Layer 4 of a small transformer language model trained on English Wikipedia (10 layers, counted from 0, width 64).
A neuron adds its activation times its output weights to the MLP's output. To switch it off is to set its activation to zero at one token and run the rest of the model.
A neuron's activation on a vector x is GELU(weights . x), where the dot is the dot product.

Input weights of the MLP neurons that the questions are about. A number n stands for (n - 128) times 0.013.
n66: 169, 128, 128, 145, 133, 128, 137, 141, 154, 109, 117, 112, 200, 97, 107, 70, 157, 84, 127, 116, 130, 135, 96, 98, 185, 179, 161, 176, 112, 139, 165, 123, 118, 131, 96, 172, 189, 100, 172, 101, 113, 133, 38, 137, 94, 112, 135, 96, 132, 156, 163, 144, 166, 131, 171, 157, 154, 162, 155, 100, 116, 126, 122, 170
n76: 190, 140, 89, 96, 118, 73, 171, 136, 105, 45, 93, 72, 181, 65, 169, 121, 155, 113, 146, 147, 108, 80, 109, 135, 128, 105, 129, 118, 152, 130, 66, 109, 112, 184, 163, 105, 199, 80, 118, 111, 130, 147, 103, 92, 135, 111, 92, 120, 147, 131, 120, 150, 158, 108, 158, 69, 77, 122, 129, 134, 147, 103, 107, 193
n105: 184, 180, 78, 126, 130, 74, 168, 65, 130, 113, 172, 37, 170, 155, 151, 225, 147, 97, 124, 118, 152, 112, 101, 155, 39, 78, 158, 160, 210, 68, 190, 144, 132, 144, 56, 184, 152, 109, 211, 20, 152, 151, 126, 192, 76, 123, 184, 239, 140, 174, 79, 149, 141, 186, 194, 64, 197, 123, 166, 122, 130, 214, 162, 194
n110: 103, 124, 153, 149, 177, 150, 149, 118, 84, 81, 146, 145, 124, 177, 106, 40, 148, 60, 166, 80, 74, 131, 160, 146, 99, 165, 114, 120, 155, 213, 117, 125, 185, 103, 118, 171, 123, 84, 226, 46, 167, 156, 116, 145, 137, 93, 125, 125, 138, 102, 164, 93, 63, 147, 118, 148, 103, 86, 134, 114, 140, 108, 79, 109
n118: 93, 105, 144, 150, 144, 100, 176, 65, 130, 171, 115, 107, 100, 127, 134, 190, 181, 74, 164, 180, 97, 101, 201, 84, 135, 106, 148, 134, 155, 107, 162, 98, 126, 14, 110, 111, 105, 105, 129, 139, 155, 134, 126, 97, 137, 135, 91, 149, 128, 158, 146, 114, 166, 143, 170, 103, 113, 121, 98, 132, 184, 95, 155, 136
n119: 134, 161, 167, 128, 100, 139, 104, 131, 119, 126, 151, 118, 115, 117, 178, 34, 180, 128, 151, 138, 81, 137, 110, 136, 70, 112, 199, 120, 155, 156, 145, 98, 143, 110, 56, 118, 156, 125, 148, 183, 148, 86, 103, 124, 161, 125, 162, 105, 154, 163, 104, 177, 138, 149, 154, 114, 189, 124, 155, 135, 115, 184, 108, 157
n129: 119, 109, 118, 107, 47, 163, 110, 147, 157, 127, 136, 192, 186, 152, 105, 140, 140, 116, 156, 144, 109, 120, 149, 99, 111, 82, 116, 156, 166, 101, 67, 84, 136, 162, 103, 171, 113, 156, 190, 116, 129, 172, 142, 128, 100, 130, 130, 78, 97, 102, 134, 127, 125, 69, 107, 90, 166, 112, 66, 138, 83, 205, 133, 127
n160: 147, 149, 127, 71, 105, 103, 147, 124, 130, 152, 169, 91, 110, 37, 105, 151, 103, 81, 85, 141, 192, 132, 108, 85, 178, 94, 96, 109, 98, 106, 117, 73, 75, 114, 103, 99, 142, 50, 87, 124, 134, 106, 124, 146, 153, 137, 150, 116, 133, 154, 118, 119, 144, 75, 101, 137, 144, 65, 91, 159, 147, 102, 142, 160
n241: 86, 166, 75, 203, 178, 133, 162, 169, 153, 105, 126, 81, 137, 152, 98, 150, 86, 148, 44, 141, 123, 164, 121, 115, 125, 151, 249, 146, 116, 160, 131, 116, 110, 201, 79, 28, 144, 136, 134, 101, 117, 88, 95, 149, 186, 162, 129, 73, 103, 135, 106, 107, 87, 97, 124, 156, 112, 112, 70, 233, 189, 142, 209, 178
n276: 88, 173, 212, 133, 153, 132, 104, 114, 109, 162, 46, 114, 91, 142, 166, 103, 184, 149, 165, 73, 142, 144, 135, 110, 133, 161, 155, 120, 86, 160, 170, 110, 127, 110, 145, 192, 101, 112, 132, 100, 168, 175, 18, 150, 145, 125, 111, 86, 141, 204, 179, 130, 117, 152, 92, 61, 169, 117, 112, 142, 141, 142, 159, 148
n293: 186, 106, 146, 46, 180, 155, 59, 104, 181, 121, 112, 78, 92, 174, 143, 91, 71, 136, 167, 102, 87, 85, 136, 99, 142, 45, 110, 119, 138, 174, 204, 141, 91, 36, 83, 92, 126, 103, 146, 59, 119, 52, 99, 114, 134, 158, 104, 116, 107, 164, 94, 80, 133, 58, 138, 93, 102, 44, 187, 180, 157, 100, 128, 201
n340: 226, 108, 130, 62, 97, 115, 89, 69, 99, 69, 132, 111, 161, 161, 100, 93, 174, 146, 154, 173, 163, 50, 122, 185, 91, 145, 128, 160, 87, 139, 157, 131, 54, 64, 139, 89, 125, 103, 171, 57, 134, 116, 156, 103, 97, 130, 104, 58, 122, 180, 167, 128, 93, 156, 143, 181, 145, 132, 154, 108, 118, 128, 96, 172

Output weights of the MLP neurons that the questions are about. A number n stands for (n - 128) times 0.0064.
n66: 111, 128, 160, 159, 117, 163, 140, 100, 133, 164, 81, 140, 141, 123, 136, 143, 144, 98, 126, 111, 183, 146, 112, 167, 92, 122, 78, 95, 173, 112, 77, 137, 71, 102, 145, 160, 141, 137, 156, 113, 136, 133, 188, 135, 145, 161, 133, 124, 147, 113, 127, 158, 93, 131, 183, 113, 92, 129, 144, 92, 164, 103, 127, 103
n76: 123, 124, 127, 158, 106, 156, 83, 136, 130, 142, 127, 136, 136, 187, 88, 153, 142, 149, 126, 146, 144, 158, 143, 135, 131, 105, 85, 125, 157, 120, 123, 157, 118, 132, 125, 129, 88, 116, 189, 142, 173, 139, 91, 143, 146, 137, 142, 165, 101, 130, 103, 139, 116, 116, 136, 212, 133, 119, 77, 139, 108, 163, 120, 121
n105: 106, 119, 161, 102, 89, 153, 94, 178, 120, 120, 117, 180, 139, 65, 109, 116, 150, 93, 207, 111, 113, 198, 160, 110, 145, 147, 163, 169, 166, 127, 130, 108, 156, 126, 190, 99, 142, 85, 61, 165, 162, 141, 181, 149, 104, 94, 97, 128, 54, 120, 133, 128, 151, 143, 85, 116, 127, 125, 135, 118, 115, 73, 125, 76
n110: 122, 109, 85, 122, 101, 108, 100, 119, 126, 127, 102, 188, 149, 69, 120, 167, 101, 132, 136, 178, 173, 97, 144, 214, 171, 128, 166, 119, 134, 104, 146, 168, 111, 122, 80, 126, 120, 159, 132, 139, 125, 143, 95, 106, 135, 159, 138, 116, 130, 172, 109, 158, 117, 107, 106, 129, 51, 140, 47, 97, 134, 143, 152, 123
n118: 108, 131, 100, 116, 144, 161, 73, 74, 151, 89, 129, 115, 152, 121, 108, 163, 114, 143, 125, 132, 140, 143, 100, 196, 118, 71, 162, 151, 151, 108, 149, 139, 76, 229, 192, 124, 150, 126, 115, 147, 139, 102, 125, 113, 156, 134, 146, 125, 96, 70, 98, 142, 128, 117, 172, 152, 73, 149, 103, 149, 135, 157, 123, 115
n119: 124, 133, 132, 144, 138, 123, 105, 106, 137, 123, 83, 116, 120, 128, 75, 116, 123, 107, 157, 114, 146, 105, 109, 177, 124, 126, 63, 111, 73, 134, 140, 137, 90, 125, 116, 121, 85, 102, 97, 155, 144, 163, 124, 152, 164, 124, 132, 128, 140, 105, 103, 91, 131, 118, 128, 141, 120, 66, 128, 136, 159, 115, 104, 143
n129: 107, 119, 149, 134, 132, 135, 94, 126, 70, 100, 113, 151, 141, 161, 121, 118, 127, 154, 89, 88, 145, 93, 166, 168, 174, 109, 118, 147, 140, 154, 108, 125, 132, 139, 175, 111, 129, 151, 119, 156, 161, 125, 175, 116, 111, 101, 140, 112, 119, 125, 144, 105, 128, 141, 135, 166, 85, 138, 125, 137, 165, 185, 167, 159
n160: 124, 130, 170, 143, 147, 189, 156, 109, 129, 114, 116, 144, 166, 125, 141, 84, 120, 114, 124, 113, 147, 126, 93, 87, 108, 108, 81, 119, 118, 161, 110, 151, 120, 134, 179, 134, 139, 164, 174, 204, 151, 143, 102, 142, 126, 141, 150, 102, 92, 119, 106, 117, 95, 137, 166, 128, 126, 108, 156, 93, 154, 150, 163, 130
n241: 179, 98, 161, 131, 124, 139, 118, 117, 147, 79, 177, 128, 144, 116, 100, 102, 102, 149, 99, 101, 112, 161, 120, 80, 71, 71, 153, 200, 138, 146, 143, 142, 158, 76, 181, 205, 152, 77, 62, 89, 129, 190, 132, 152, 176, 74, 145, 155, 90, 104, 169, 99, 136, 163, 153, 38, 135, 125, 134, 79, 170, 111, 124, 117
n276: 98, 98, 96, 92, 106, 172, 132, 190, 122, 139, 136, 132, 133, 161, 119, 132, 136, 120, 85, 171, 147, 143, 74, 136, 145, 80, 134, 117, 115, 80, 119, 131, 122, 69, 186, 103, 110, 178, 64, 141, 161, 128, 103, 105, 82, 126, 129, 117, 137, 95, 128, 125, 140, 104, 177, 145, 148, 119, 85, 87, 146, 136, 118, 147
n293: 160, 130, 116, 122, 170, 129, 110, 189, 148, 94, 133, 69, 181, 123, 118, 106, 92, 112, 116, 170, 105, 52, 128, 145, 142, 124, 114, 130, 7, 108, 168, 103, 168, 96, 90, 70, 183, 153, 144, 147, 130, 104, 97, 151, 120, 141, 145, 125, 122, 131, 137, 151, 137, 126, 151, 81, 138, 120, 176, 168, 120, 202, 135, 152
n340: 105, 115, 159, 146, 122, 161, 139, 167, 138, 97, 90, 112, 114, 77, 168, 169, 169, 107, 136, 125, 109, 181, 203, 78, 118, 111, 103, 112, 136, 128, 104, 125, 193, 139, 119, 128, 156, 81, 95, 171, 147, 146, 164, 171, 122, 120, 97, 154, 141, 178, 139, 88, 113, 173, 139, 126, 120, 104, 141, 124, 137, 107, 113, 111

Each question names a token from some text and the token that comes next. It shows the vector x that enters the MLP there. A number n stands for (n - 128) times 0.032.

Then comes g, the gradient of the next token's log-probability with respect to the MLP's output, scaled to length 1. A neuron's effect is roughly proportional to its activation times (output weights . g). A number n stands for (n - 128) times 0.004.

"ip", then "al"
x: 115, 86, 109, 129, 131, 116, 95, 154, 143, 127, 91, 93, 178, 134, 140, 125, 173, 143, 145, 111, 164, 105, 90, 160, 128, 96, 92, 149, 133, 147, 132, 155, 122, 106, 118, 132, 74, 115, 95, 180, 185, 147, 130, 118, 110, 129, 197, 96, 140, 109, 115, 127, 107, 109, 176, 142, 106, 130, 172, 113, 171, 108, 93, 116
g: 103, 130, 174, 142, 144, 128, 111, 145, 154, 113, 115, 118, 107, 113, 114, 110, 76, 90, 177, 123, 103, 150, 173, 184, 102, 51, 76, 173, 68, 117, 119, 131, 140, 176, 70, 92, 103, 115, 78, 142, 125, 146, 168, 128, 114, 80, 91, 123, 87, 147, 127, 155, 161, 142, 117, 119, 133, 170, 171, 103, 84, 135, 125, 92
Which neuron, switched off, lowers the next token's probability most? n340

"or", then ","
x: 137, 131, 135, 169, 170, 109, 136, 132, 114, 143, 110, 122, 165, 118, 102, 167, 133, 102, 140, 109, 151, 128, 91, 157, 78, 106, 82, 155, 107, 125, 153, 130, 140, 93, 154, 133, 130, 125, 94, 166, 136, 149, 137, 132, 106, 114, 186, 108, 95, 104, 106, 119, 109, 124, 181, 180, 104, 130, 172, 105, 187, 132, 74, 114
g: 91, 159, 123, 149, 121, 119, 187, 112, 189, 103, 137, 158, 72, 80, 105, 187, 155, 177, 160, 119, 96, 121, 147, 109, 178, 103, 157, 163, 111, 136, 131, 123, 124, 148, 187, 163, 131, 114, 113, 99, 134, 101, 135, 109, 117, 159, 144, 203, 101, 131, 178, 127, 110, 139, 180, 128, 119, 175, 113, 176, 128, 103, 99, 80
Which neuron, switched off, lowers the next token's probability most? n105

"ob", then "ic"
x: 128, 106, 118, 152, 123, 149, 99, 144, 139, 145, 118, 89, 144, 150, 129, 143, 159, 137, 181, 110, 131, 109, 92, 150, 101, 119, 75, 142, 116, 158, 113, 142, 125, 91, 179, 111, 117, 149, 98, 185, 160, 145, 129, 157, 107, 139, 186, 100, 83, 145, 117, 117, 111, 126, 198, 154, 67, 102, 156, 132, 178, 113, 109, 102
g: 139, 155, 158, 163, 139, 123, 163, 134, 152, 66, 134, 187, 89, 134, 105, 164, 136, 55, 193, 103, 132, 172, 129, 151, 136, 142, 129, 93, 91, 144, 140, 106, 113, 130, 89, 86, 90, 173, 163, 87, 145, 100, 109, 132, 116, 95, 155, 171, 99, 155, 104, 119, 83, 163, 130, 135, 115, 134, 193, 89, 132, 135, 166, 78
Which neuron, switched off, raises the next token's probability most? n118

" k", then "id"
x: 130, 103, 120, 114, 171, 117, 84, 180, 98, 109, 80, 116, 149, 128, 142, 133, 139, 132, 142, 108, 166, 121, 62, 113, 87, 102, 89, 118, 113, 110, 117, 165, 99, 114, 174, 152, 126, 158, 109, 193, 174, 155, 94, 157, 131, 108, 170, 112, 120, 139, 116, 112, 90, 101, 136, 125, 89, 154, 153, 128, 151, 137, 142, 122
g: 182, 148, 199, 129, 130, 107, 90, 142, 151, 101, 162, 67, 122, 113, 118, 82, 124, 123, 103, 131, 153, 160, 95, 116, 111, 109, 112, 150, 111, 179, 139, 112, 161, 136, 142, 103, 78, 168, 150, 110, 192, 159, 109, 139, 95, 115, 100, 76, 96, 77, 99, 124, 145, 173, 136, 161, 132, 117, 102, 108, 155, 53, 157, 87
Which two neurons, each switched off alone, lower its probability most, in order? n276, n76

"c", then "ul"
x: 128, 111, 144, 138, 141, 117, 100, 152, 126, 142, 129, 133, 157, 145, 126, 133, 155, 144, 127, 100, 170, 100, 119, 132, 95, 97, 71, 132, 121, 103, 141, 182, 110, 91, 138, 114, 91, 125, 101, 199, 135, 135, 143, 146, 101, 134, 178, 116, 135, 137, 101, 142, 103, 129, 193, 182, 94, 122, 173, 142, 213, 103, 109, 114
g: 140, 154, 126, 135, 148, 107, 164, 153, 206, 152, 134, 122, 103, 178, 162, 120, 129, 158, 145, 146, 137, 91, 133, 147, 70, 148, 138, 125, 141, 145, 138, 100, 97, 97, 161, 122, 179, 140, 83, 103, 69, 91, 71, 141, 109, 182, 135, 189, 125, 102, 114, 155, 158, 117, 165, 125, 163, 98, 169, 193, 115, 90, 153, 93
Which neuron, switched off, lowers the next token's probability most? n293

"tain", then " D"
x: 114, 110, 118, 122, 130, 131, 138, 157, 135, 147, 110, 143, 146, 150, 93, 137, 158, 111, 168, 109, 134, 142, 80, 154, 99, 58, 97, 151, 142, 101, 108, 134, 117, 99, 164, 120, 132, 125, 100, 164, 180, 142, 156, 162, 90, 142, 183, 86, 109, 130, 131, 114, 102, 129, 169, 124, 96, 119, 208, 139, 149, 135, 121, 91
g: 106, 133, 91, 106, 202, 159, 117, 142, 70, 125, 119, 135, 134, 146, 123, 149, 129, 180, 76, 86, 78, 137, 153, 134, 133, 127, 128, 99, 52, 156, 98, 143, 159, 158, 119, 152, 120, 164, 130, 108, 77, 167, 132, 145, 135, 145, 127, 109, 95, 113, 207, 141, 107, 136, 183, 137, 103, 115, 142, 76, 132, 194, 157, 150
Which neuron, switched off, lowers the next token's probability most? n129

"ure", then " of"
x: 122, 122, 118, 144, 125, 84, 99, 146, 143, 161, 102, 125, 169, 111, 108, 132, 148, 106, 140, 97, 159, 130, 81, 161, 128, 110, 101, 160, 158, 92, 133, 166, 144, 118, 140, 121, 150, 118, 119, 179, 182, 121, 129, 153, 110, 126, 209, 103, 103, 121, 95, 130, 118, 100, 180, 152, 96, 145, 174, 94, 181, 110, 111, 121
g: 76, 143, 140, 129, 106, 154, 92, 144, 85, 143, 46, 152, 111, 113, 120, 167, 151, 110, 120, 119, 166, 148, 158, 151, 125, 150, 141, 78, 153, 118, 185, 138, 120, 103, 126, 133, 100, 135, 134, 87, 152, 96, 191, 149, 131, 133, 195, 159, 147, 170, 99, 149, 143, 71, 148, 109, 143, 166, 154, 193, 85, 147, 177, 145
Which neuron, switched off, lowers the next token's probability most? n66

"ions", then " for"
x: 107, 110, 139, 143, 150, 107, 80, 156, 133, 146, 108, 145, 157, 128, 127, 148, 169, 107, 171, 121, 137, 145, 87, 144, 104, 75, 111, 130, 145, 112, 139, 175, 125, 119, 164, 121, 149, 138, 94, 188, 204, 144, 146, 163, 106, 109, 186, 101, 127, 150, 122, 111, 125, 91, 178, 151, 115, 110, 162, 141, 156, 115, 84, 132
g: 157, 117, 107, 146, 151, 150, 171, 194, 140, 134, 102, 172, 157, 126, 133, 83, 125, 92, 93, 210, 169, 164, 115, 152, 90, 153, 113, 128, 139, 145, 149, 133, 113, 119, 139, 87, 72, 153, 159, 166, 127, 164, 115, 159, 168, 116, 147, 133, 138, 115, 169, 164, 145, 96, 114, 104, 163, 86, 122, 97, 201, 81, 142, 171
Which neuron, switched off, lowers the next token's probability most? n119

"ic", then " side"
x: 105, 120, 117, 157, 146, 135, 86, 132, 161, 126, 128, 118, 140, 155, 128, 126, 162, 115, 155, 105, 149, 128, 92, 126, 67, 108, 68, 151, 131, 125, 132, 137, 122, 73, 170, 103, 142, 131, 98, 193, 153, 143, 174, 151, 106, 124, 163, 126, 108, 140, 109, 133, 118, 137, 183, 183, 82, 113, 171, 138, 185, 111, 110, 117
g: 125, 121, 151, 145, 100, 122, 147, 123, 164, 150, 140, 123, 124, 94, 119, 128, 148, 96, 132, 65, 135, 231, 155, 156, 121, 109, 156, 104, 140, 130, 103, 107, 150, 162, 235, 167, 137, 161, 128, 75, 121, 127, 156, 158, 149, 99, 111, 136, 109, 176, 138, 93, 125, 187, 104, 149, 144, 132, 115, 128, 115, 90, 167, 77
Which neuron, switched off, raises the next token's probability most? n293

"e", then " Br"
x: 101, 108, 140, 158, 134, 138, 115, 143, 156, 142, 91, 119, 155, 146, 129, 170, 127, 119, 179, 107, 134, 132, 101, 149, 77, 74, 109, 178, 124, 122, 153, 143, 139, 102, 177, 144, 167, 124, 79, 162, 149, 157, 112, 145, 139, 98, 170, 70, 136, 137, 112, 108, 95, 128, 146, 184, 113, 117, 158, 121, 177, 149, 111, 127
g: 89, 111, 114, 110, 128, 167, 114, 127, 95, 147, 132, 96, 148, 74, 142, 128, 123, 176, 68, 149, 91, 189, 178, 95, 149, 87, 146, 133, 110, 101, 85, 108, 122, 166, 190, 177, 104, 186, 94, 98, 58, 117, 151, 141, 110, 172, 117, 143, 128, 181, 116, 109, 107, 136, 155, 98, 154, 120, 98, 122, 101, 164, 114, 130
Which neuron, switched off, lowers the next token's probability most? n276

"hip", then "h"
x: 128, 122, 127, 146, 148, 107, 114, 142, 126, 155, 95, 169, 165, 108, 117, 156, 186, 105, 142, 111, 162, 119, 84, 147, 126, 99, 107, 152, 151, 134, 105, 161, 144, 96, 126, 131, 139, 135, 111, 180, 220, 136, 120, 150, 113, 129, 206, 116, 116, 113, 119, 133, 101, 130, 192, 132, 119, 131, 176, 118, 162, 106, 91, 121
g: 116, 44, 163, 121, 180, 146, 148, 66, 84, 83, 169, 109, 139, 154, 86, 118, 91, 140, 90, 163, 117, 112, 78, 95, 132, 145, 149, 194, 109, 75, 148, 177, 158, 158, 121, 104, 140, 112, 111, 156, 129, 138, 117, 77, 134, 151, 128, 153, 100, 96, 118, 100, 136, 119, 130, 113, 104, 129, 80, 92, 168, 140, 159, 160
Which neuron, switched off, lowers the next token's probability most? n118

" ass", then "embly"
x: 118, 127, 144, 113, 179, 132, 123, 166, 119, 134, 124, 133, 176, 108, 118, 152, 140, 105, 151, 149, 147, 124, 61, 149, 124, 94, 76, 157, 132, 100, 121, 171, 87, 93, 153, 83, 137, 149, 109, 220, 148, 149, 112, 145, 135, 128, 171, 98, 126, 150, 101, 111, 107, 99, 134, 164, 91, 112, 136, 120, 158, 114, 121, 106
g: 125, 140, 49, 132, 70, 107, 121, 53, 135, 183, 122, 97, 177, 82, 117, 115, 137, 120, 121, 141, 118, 151, 140, 149, 166, 100, 124, 170, 113, 147, 124, 203, 135, 163, 175, 104, 143, 169, 161, 130, 108, 100, 157, 130, 100, 133, 99, 88, 74, 140, 145, 117, 157, 134, 90, 129, 101, 91, 184, 155, 125, 86, 114, 124
Which neuron, switched off, lowers the next token's probability most? n160

"erg", then "ence"
x: 118, 128, 123, 126, 162, 123, 133, 142, 116, 137, 109, 157, 161, 129, 122, 131, 167, 97, 149, 158, 163, 114, 105, 154, 98, 86, 99, 137, 106, 132, 120, 167, 122, 93, 156, 145, 99, 163, 138, 187, 169, 149, 99, 117, 142, 102, 188, 103, 112, 132, 108, 103, 97, 120, 202, 154, 84, 117, 184, 162, 159, 135, 131, 90
g: 119, 177, 135, 91, 112, 132, 110, 124, 100, 131, 152, 96, 111, 143, 157, 125, 135, 149, 123, 139, 80, 108, 163, 100, 143, 179, 92, 153, 101, 99, 143, 157, 169, 98, 99, 129, 158, 130, 129, 181, 182, 166, 162, 134, 84, 148, 158, 165, 173, 88, 99, 109, 55, 126, 71, 156, 126, 181, 89, 166, 124, 107, 78, 165
Which neuron, switched off, lowers the next token's probability most? n340

"ess", then " G"
x: 116, 130, 178, 162, 152, 110, 145, 133, 129, 133, 121, 104, 188, 114, 134, 146, 138, 137, 184, 123, 127, 128, 93, 147, 124, 90, 82, 136, 158, 115, 128, 164, 120, 127, 165, 126, 116, 148, 72, 186, 159, 126, 145, 167, 119, 128, 197, 121, 108, 120, 119, 122, 112, 127, 184, 136, 73, 127, 145, 120, 205, 123, 107, 119
g: 75, 111, 91, 152, 90, 144, 79, 62, 105, 171, 140, 89, 122, 161, 81, 82, 114, 58, 164, 71, 112, 112, 128, 103, 99, 135, 125, 156, 77, 150, 113, 142, 133, 168, 150, 117, 155, 144, 167, 98, 121, 108, 89, 106, 124, 96, 140, 107, 87, 124, 134, 158, 149, 123, 122, 130, 136, 145, 121, 81, 170, 120, 203, 155
Which neuron, switched off, lowers the next token's probability most? n118

"g", then "he"
x: 108, 101, 109, 159, 147, 128, 108, 142, 115, 117, 141, 166, 147, 136, 110, 159, 142, 151, 184, 109, 140, 123, 118, 135, 65, 119, 86, 149, 143, 156, 144, 170, 127, 86, 147, 139, 126, 148, 83, 171, 143, 144, 114, 150, 144, 124, 184, 93, 116, 119, 132, 102, 128, 162, 193, 141, 66, 166, 159, 112, 187, 137, 119, 118
g: 72, 88, 91, 140, 163, 92, 129, 115, 81, 96, 167, 114, 111, 125, 150, 82, 137, 137, 70, 144, 89, 98, 109, 113, 123, 127, 144, 143, 149, 117, 193, 146, 155, 138, 99, 103, 183, 100, 155, 164, 72, 139, 143, 132, 95, 169, 138, 91, 144, 183, 86, 135, 133, 114, 79, 111, 90, 96, 141, 115, 121, 184, 180, 160
Which neuron, switched off, lowers the next token's probability most? n110

" We", then "ap"
x: 104, 101, 117, 99, 177, 112, 125, 169, 106, 102, 89, 111, 150, 154, 118, 106, 143, 133, 131, 137, 153, 92, 87, 113, 92, 99, 91, 157, 124, 126, 127, 168, 116, 130, 168, 105, 148, 157, 72, 197, 172, 181, 110, 148, 137, 99, 165, 100, 143, 136, 139, 140, 137, 120, 160, 143, 102, 167, 140, 101, 167, 165, 121, 105
g: 114, 108, 92, 87, 160, 118, 127, 136, 211, 112, 137, 95, 167, 138, 130, 147, 116, 171, 56, 153, 145, 87, 120, 112, 132, 153, 117, 140, 86, 81, 151, 140, 103, 82, 114, 64, 98, 112, 168, 160, 92, 152, 128, 176, 127, 177, 185, 151, 94, 154, 167, 144, 109, 101, 117, 116, 106, 108, 141, 188, 139, 140, 139, 157
Which neuron, switched off, lowers the next token's probability most? n76

"im", then "ists"
x: 107, 111, 132, 150, 169, 102, 90, 142, 143, 114, 83, 121, 146, 156, 143, 154, 130, 120, 173, 112, 147, 134, 88, 152, 109, 104, 112, 134, 105, 115, 156, 138, 130, 109, 145, 127, 94, 169, 79, 152, 137, 174, 164, 163, 127, 128, 206, 92, 153, 119, 148, 122, 102, 122, 153, 189, 111, 165, 149, 120, 168, 125, 155, 97
g: 164, 183, 137, 94, 110, 98, 149, 120, 149, 109, 153, 81, 100, 126, 134, 161, 127, 165, 201, 76, 92, 168, 120, 110, 105, 117, 156, 135, 143, 141, 149, 90, 125, 123, 180, 139, 159, 85, 95, 150, 103, 85, 182, 158, 164, 78, 101, 191, 87, 98, 124, 129, 115, 158, 173, 149, 118, 116, 166, 151, 125, 99, 99, 92
Which neuron, switched off, raises the next token's probability most? n276

"ab", then "il"
x: 104, 120, 98, 136, 113, 106, 96, 172, 123, 151, 98, 100, 154, 155, 104, 120, 148, 124, 151, 106, 159, 115, 84, 157, 141, 128, 66, 142, 152, 129, 121, 141, 143, 131, 138, 158, 107, 139, 99, 178, 169, 142, 123, 186, 110, 135, 163, 76, 87, 134, 137, 140, 91, 125, 140, 126, 64, 124, 156, 144, 193, 103, 123, 89
g: 167, 144, 104, 95, 191, 128, 110, 153, 68, 131, 120, 143, 137, 196, 134, 137, 109, 134, 136, 135, 137, 120, 137, 173, 141, 106, 107, 50, 82, 150, 140, 132, 140, 124, 107, 75, 95, 170, 180, 142, 176, 155, 143, 157, 141, 142, 123, 129, 154, 133, 68, 152, 142, 128, 89, 197, 127, 132, 65, 169, 115, 120, 135, 87
Which neuron, switched off, raises the next token's probability most? n76

"es", then " to be"
x: 96, 104, 155, 137, 155, 123, 89, 149, 120, 135, 123, 134, 156, 121, 144, 155, 160, 105, 145, 107, 161, 114, 80, 149, 88, 84, 100, 146, 132, 118, 128, 169, 147, 82, 142, 137, 169, 107, 94, 184, 169, 122, 128, 146, 104, 90, 169, 110, 118, 140, 92, 120, 124, 115, 164, 168, 99, 108, 181, 150, 177, 120, 98, 118
g: 116, 134, 155, 162, 97, 135, 180, 130, 118, 181, 175, 141, 110, 101, 90, 112, 156, 107, 128, 90, 144, 106, 128, 94, 148, 100, 67, 177, 192, 94, 145, 100, 199, 145, 161, 157, 103, 143, 114, 107, 115, 195, 159, 154, 183, 136, 140, 99, 125, 123, 108, 85, 136, 150, 83, 165, 94, 123, 148, 90, 109, 99, 113, 99
Which neuron, switched off, raises the next token's probability most? n293

"fess", then " her"
x: 125, 125, 122, 150, 154, 113, 140, 156, 131, 156, 109, 153, 159, 111, 110, 116, 140, 109, 122, 118, 153, 160, 70, 121, 108, 80, 93, 143, 138, 138, 132, 163, 86, 110, 153, 72, 136, 140, 132, 183, 159, 141, 111, 181, 142, 118, 186, 111, 107, 113, 138, 101, 75, 112, 176, 147, 101, 116, 183, 134, 145, 123, 89, 121
g: 142, 99, 145, 150, 100, 164, 106, 168, 146, 135, 125, 140, 76, 64, 81, 150, 141, 128, 145, 146, 106, 174, 80, 133, 80, 95, 156, 122, 167, 122, 100, 123, 181, 142, 182, 170, 133, 123, 121, 141, 153, 135, 108, 120, 92, 71, 139, 154, 134, 109, 143, 128, 153, 111, 66, 120, 139, 168, 112, 63, 167, 100, 202, 143
Which neuron, switched off, lowers the next token's probability most? n241

"esc", then "u"
x: 105, 103, 104, 152, 142, 135, 116, 173, 130, 139, 105, 116, 145, 123, 149, 150, 140, 122, 147, 165, 131, 121, 96, 141, 81, 92, 109, 149, 107, 113, 145, 147, 131, 65, 145, 131, 96, 129, 106, 207, 185, 137, 151, 125, 131, 138, 195, 114, 149, 127, 133, 118, 112, 113, 165, 160, 72, 117, 156, 147, 195, 119, 91, 129
g: 172, 126, 101, 96, 114, 76, 102, 204, 147, 138, 148, 141, 189, 105, 85, 150, 107, 122, 159, 211, 114, 116, 129, 129, 131, 154, 127, 126, 184, 95, 169, 120, 122, 91, 104, 131, 138, 172, 187, 131, 122, 86, 66, 147, 166, 104, 150, 95, 127, 118, 140, 74, 142, 154, 108, 105, 93, 144, 103, 136, 120, 163, 156, 119
Which neuron, switched off, lowers the next token's probability most? n293

"in", then "et"
x: 94, 96, 129, 164, 132, 132, 125, 164, 112, 111, 126, 172, 127, 167, 98, 144, 166, 117, 184, 122, 129, 116, 87, 154, 50, 113, 78, 140, 112, 136, 122, 132, 142, 106, 150, 126, 171, 151, 117, 182, 152, 152, 160, 146, 115, 109, 164, 118, 109, 145, 133, 126, 127, 136, 177, 167, 96, 123, 159, 140, 173, 116, 101, 95
g: 152, 116, 99, 128, 120, 163, 136, 154, 130, 98, 128, 174, 160, 195, 115, 92, 79, 145, 129, 120, 136, 156, 101, 182, 117, 166, 109, 83, 44, 158, 106, 158, 62, 134, 100, 108, 104, 153, 146, 104, 115, 144, 101, 152, 142, 119, 142, 166, 126, 110, 150, 161, 110, 101, 168, 135, 110, 107, 94, 110, 112, 226, 145, 136
Which neuron, switched off, raises the next token's probability most? n340

" b", then "ud"
x: 117, 101, 124, 136, 159, 108, 72, 177, 136, 141, 120, 100, 134, 122, 126, 124, 142, 120, 136, 92, 150, 127, 90, 122, 99, 106, 66, 132, 127, 114, 109, 142, 107, 96, 159, 126, 116, 183, 76, 227, 140, 141, 85, 179, 124, 123, 154, 92, 108, 133, 89, 122, 106, 103, 149, 124, 109, 134, 164, 134, 159, 115, 141, 126
g: 127, 98, 159, 127, 145, 110, 147, 145, 169, 190, 132, 123, 122, 111, 123, 165, 114, 108, 118, 180, 81, 145, 80, 140, 81, 168, 126, 102, 149, 98, 126, 146, 150, 111, 130, 48, 114, 153, 187, 86, 75, 85, 54, 175, 142, 118, 147, 139, 97, 134, 134, 139, 127, 184, 125, 150, 67, 160, 123, 118, 154, 152, 151, 132
Which neuron, switched off, lowers the next token's probability most? n293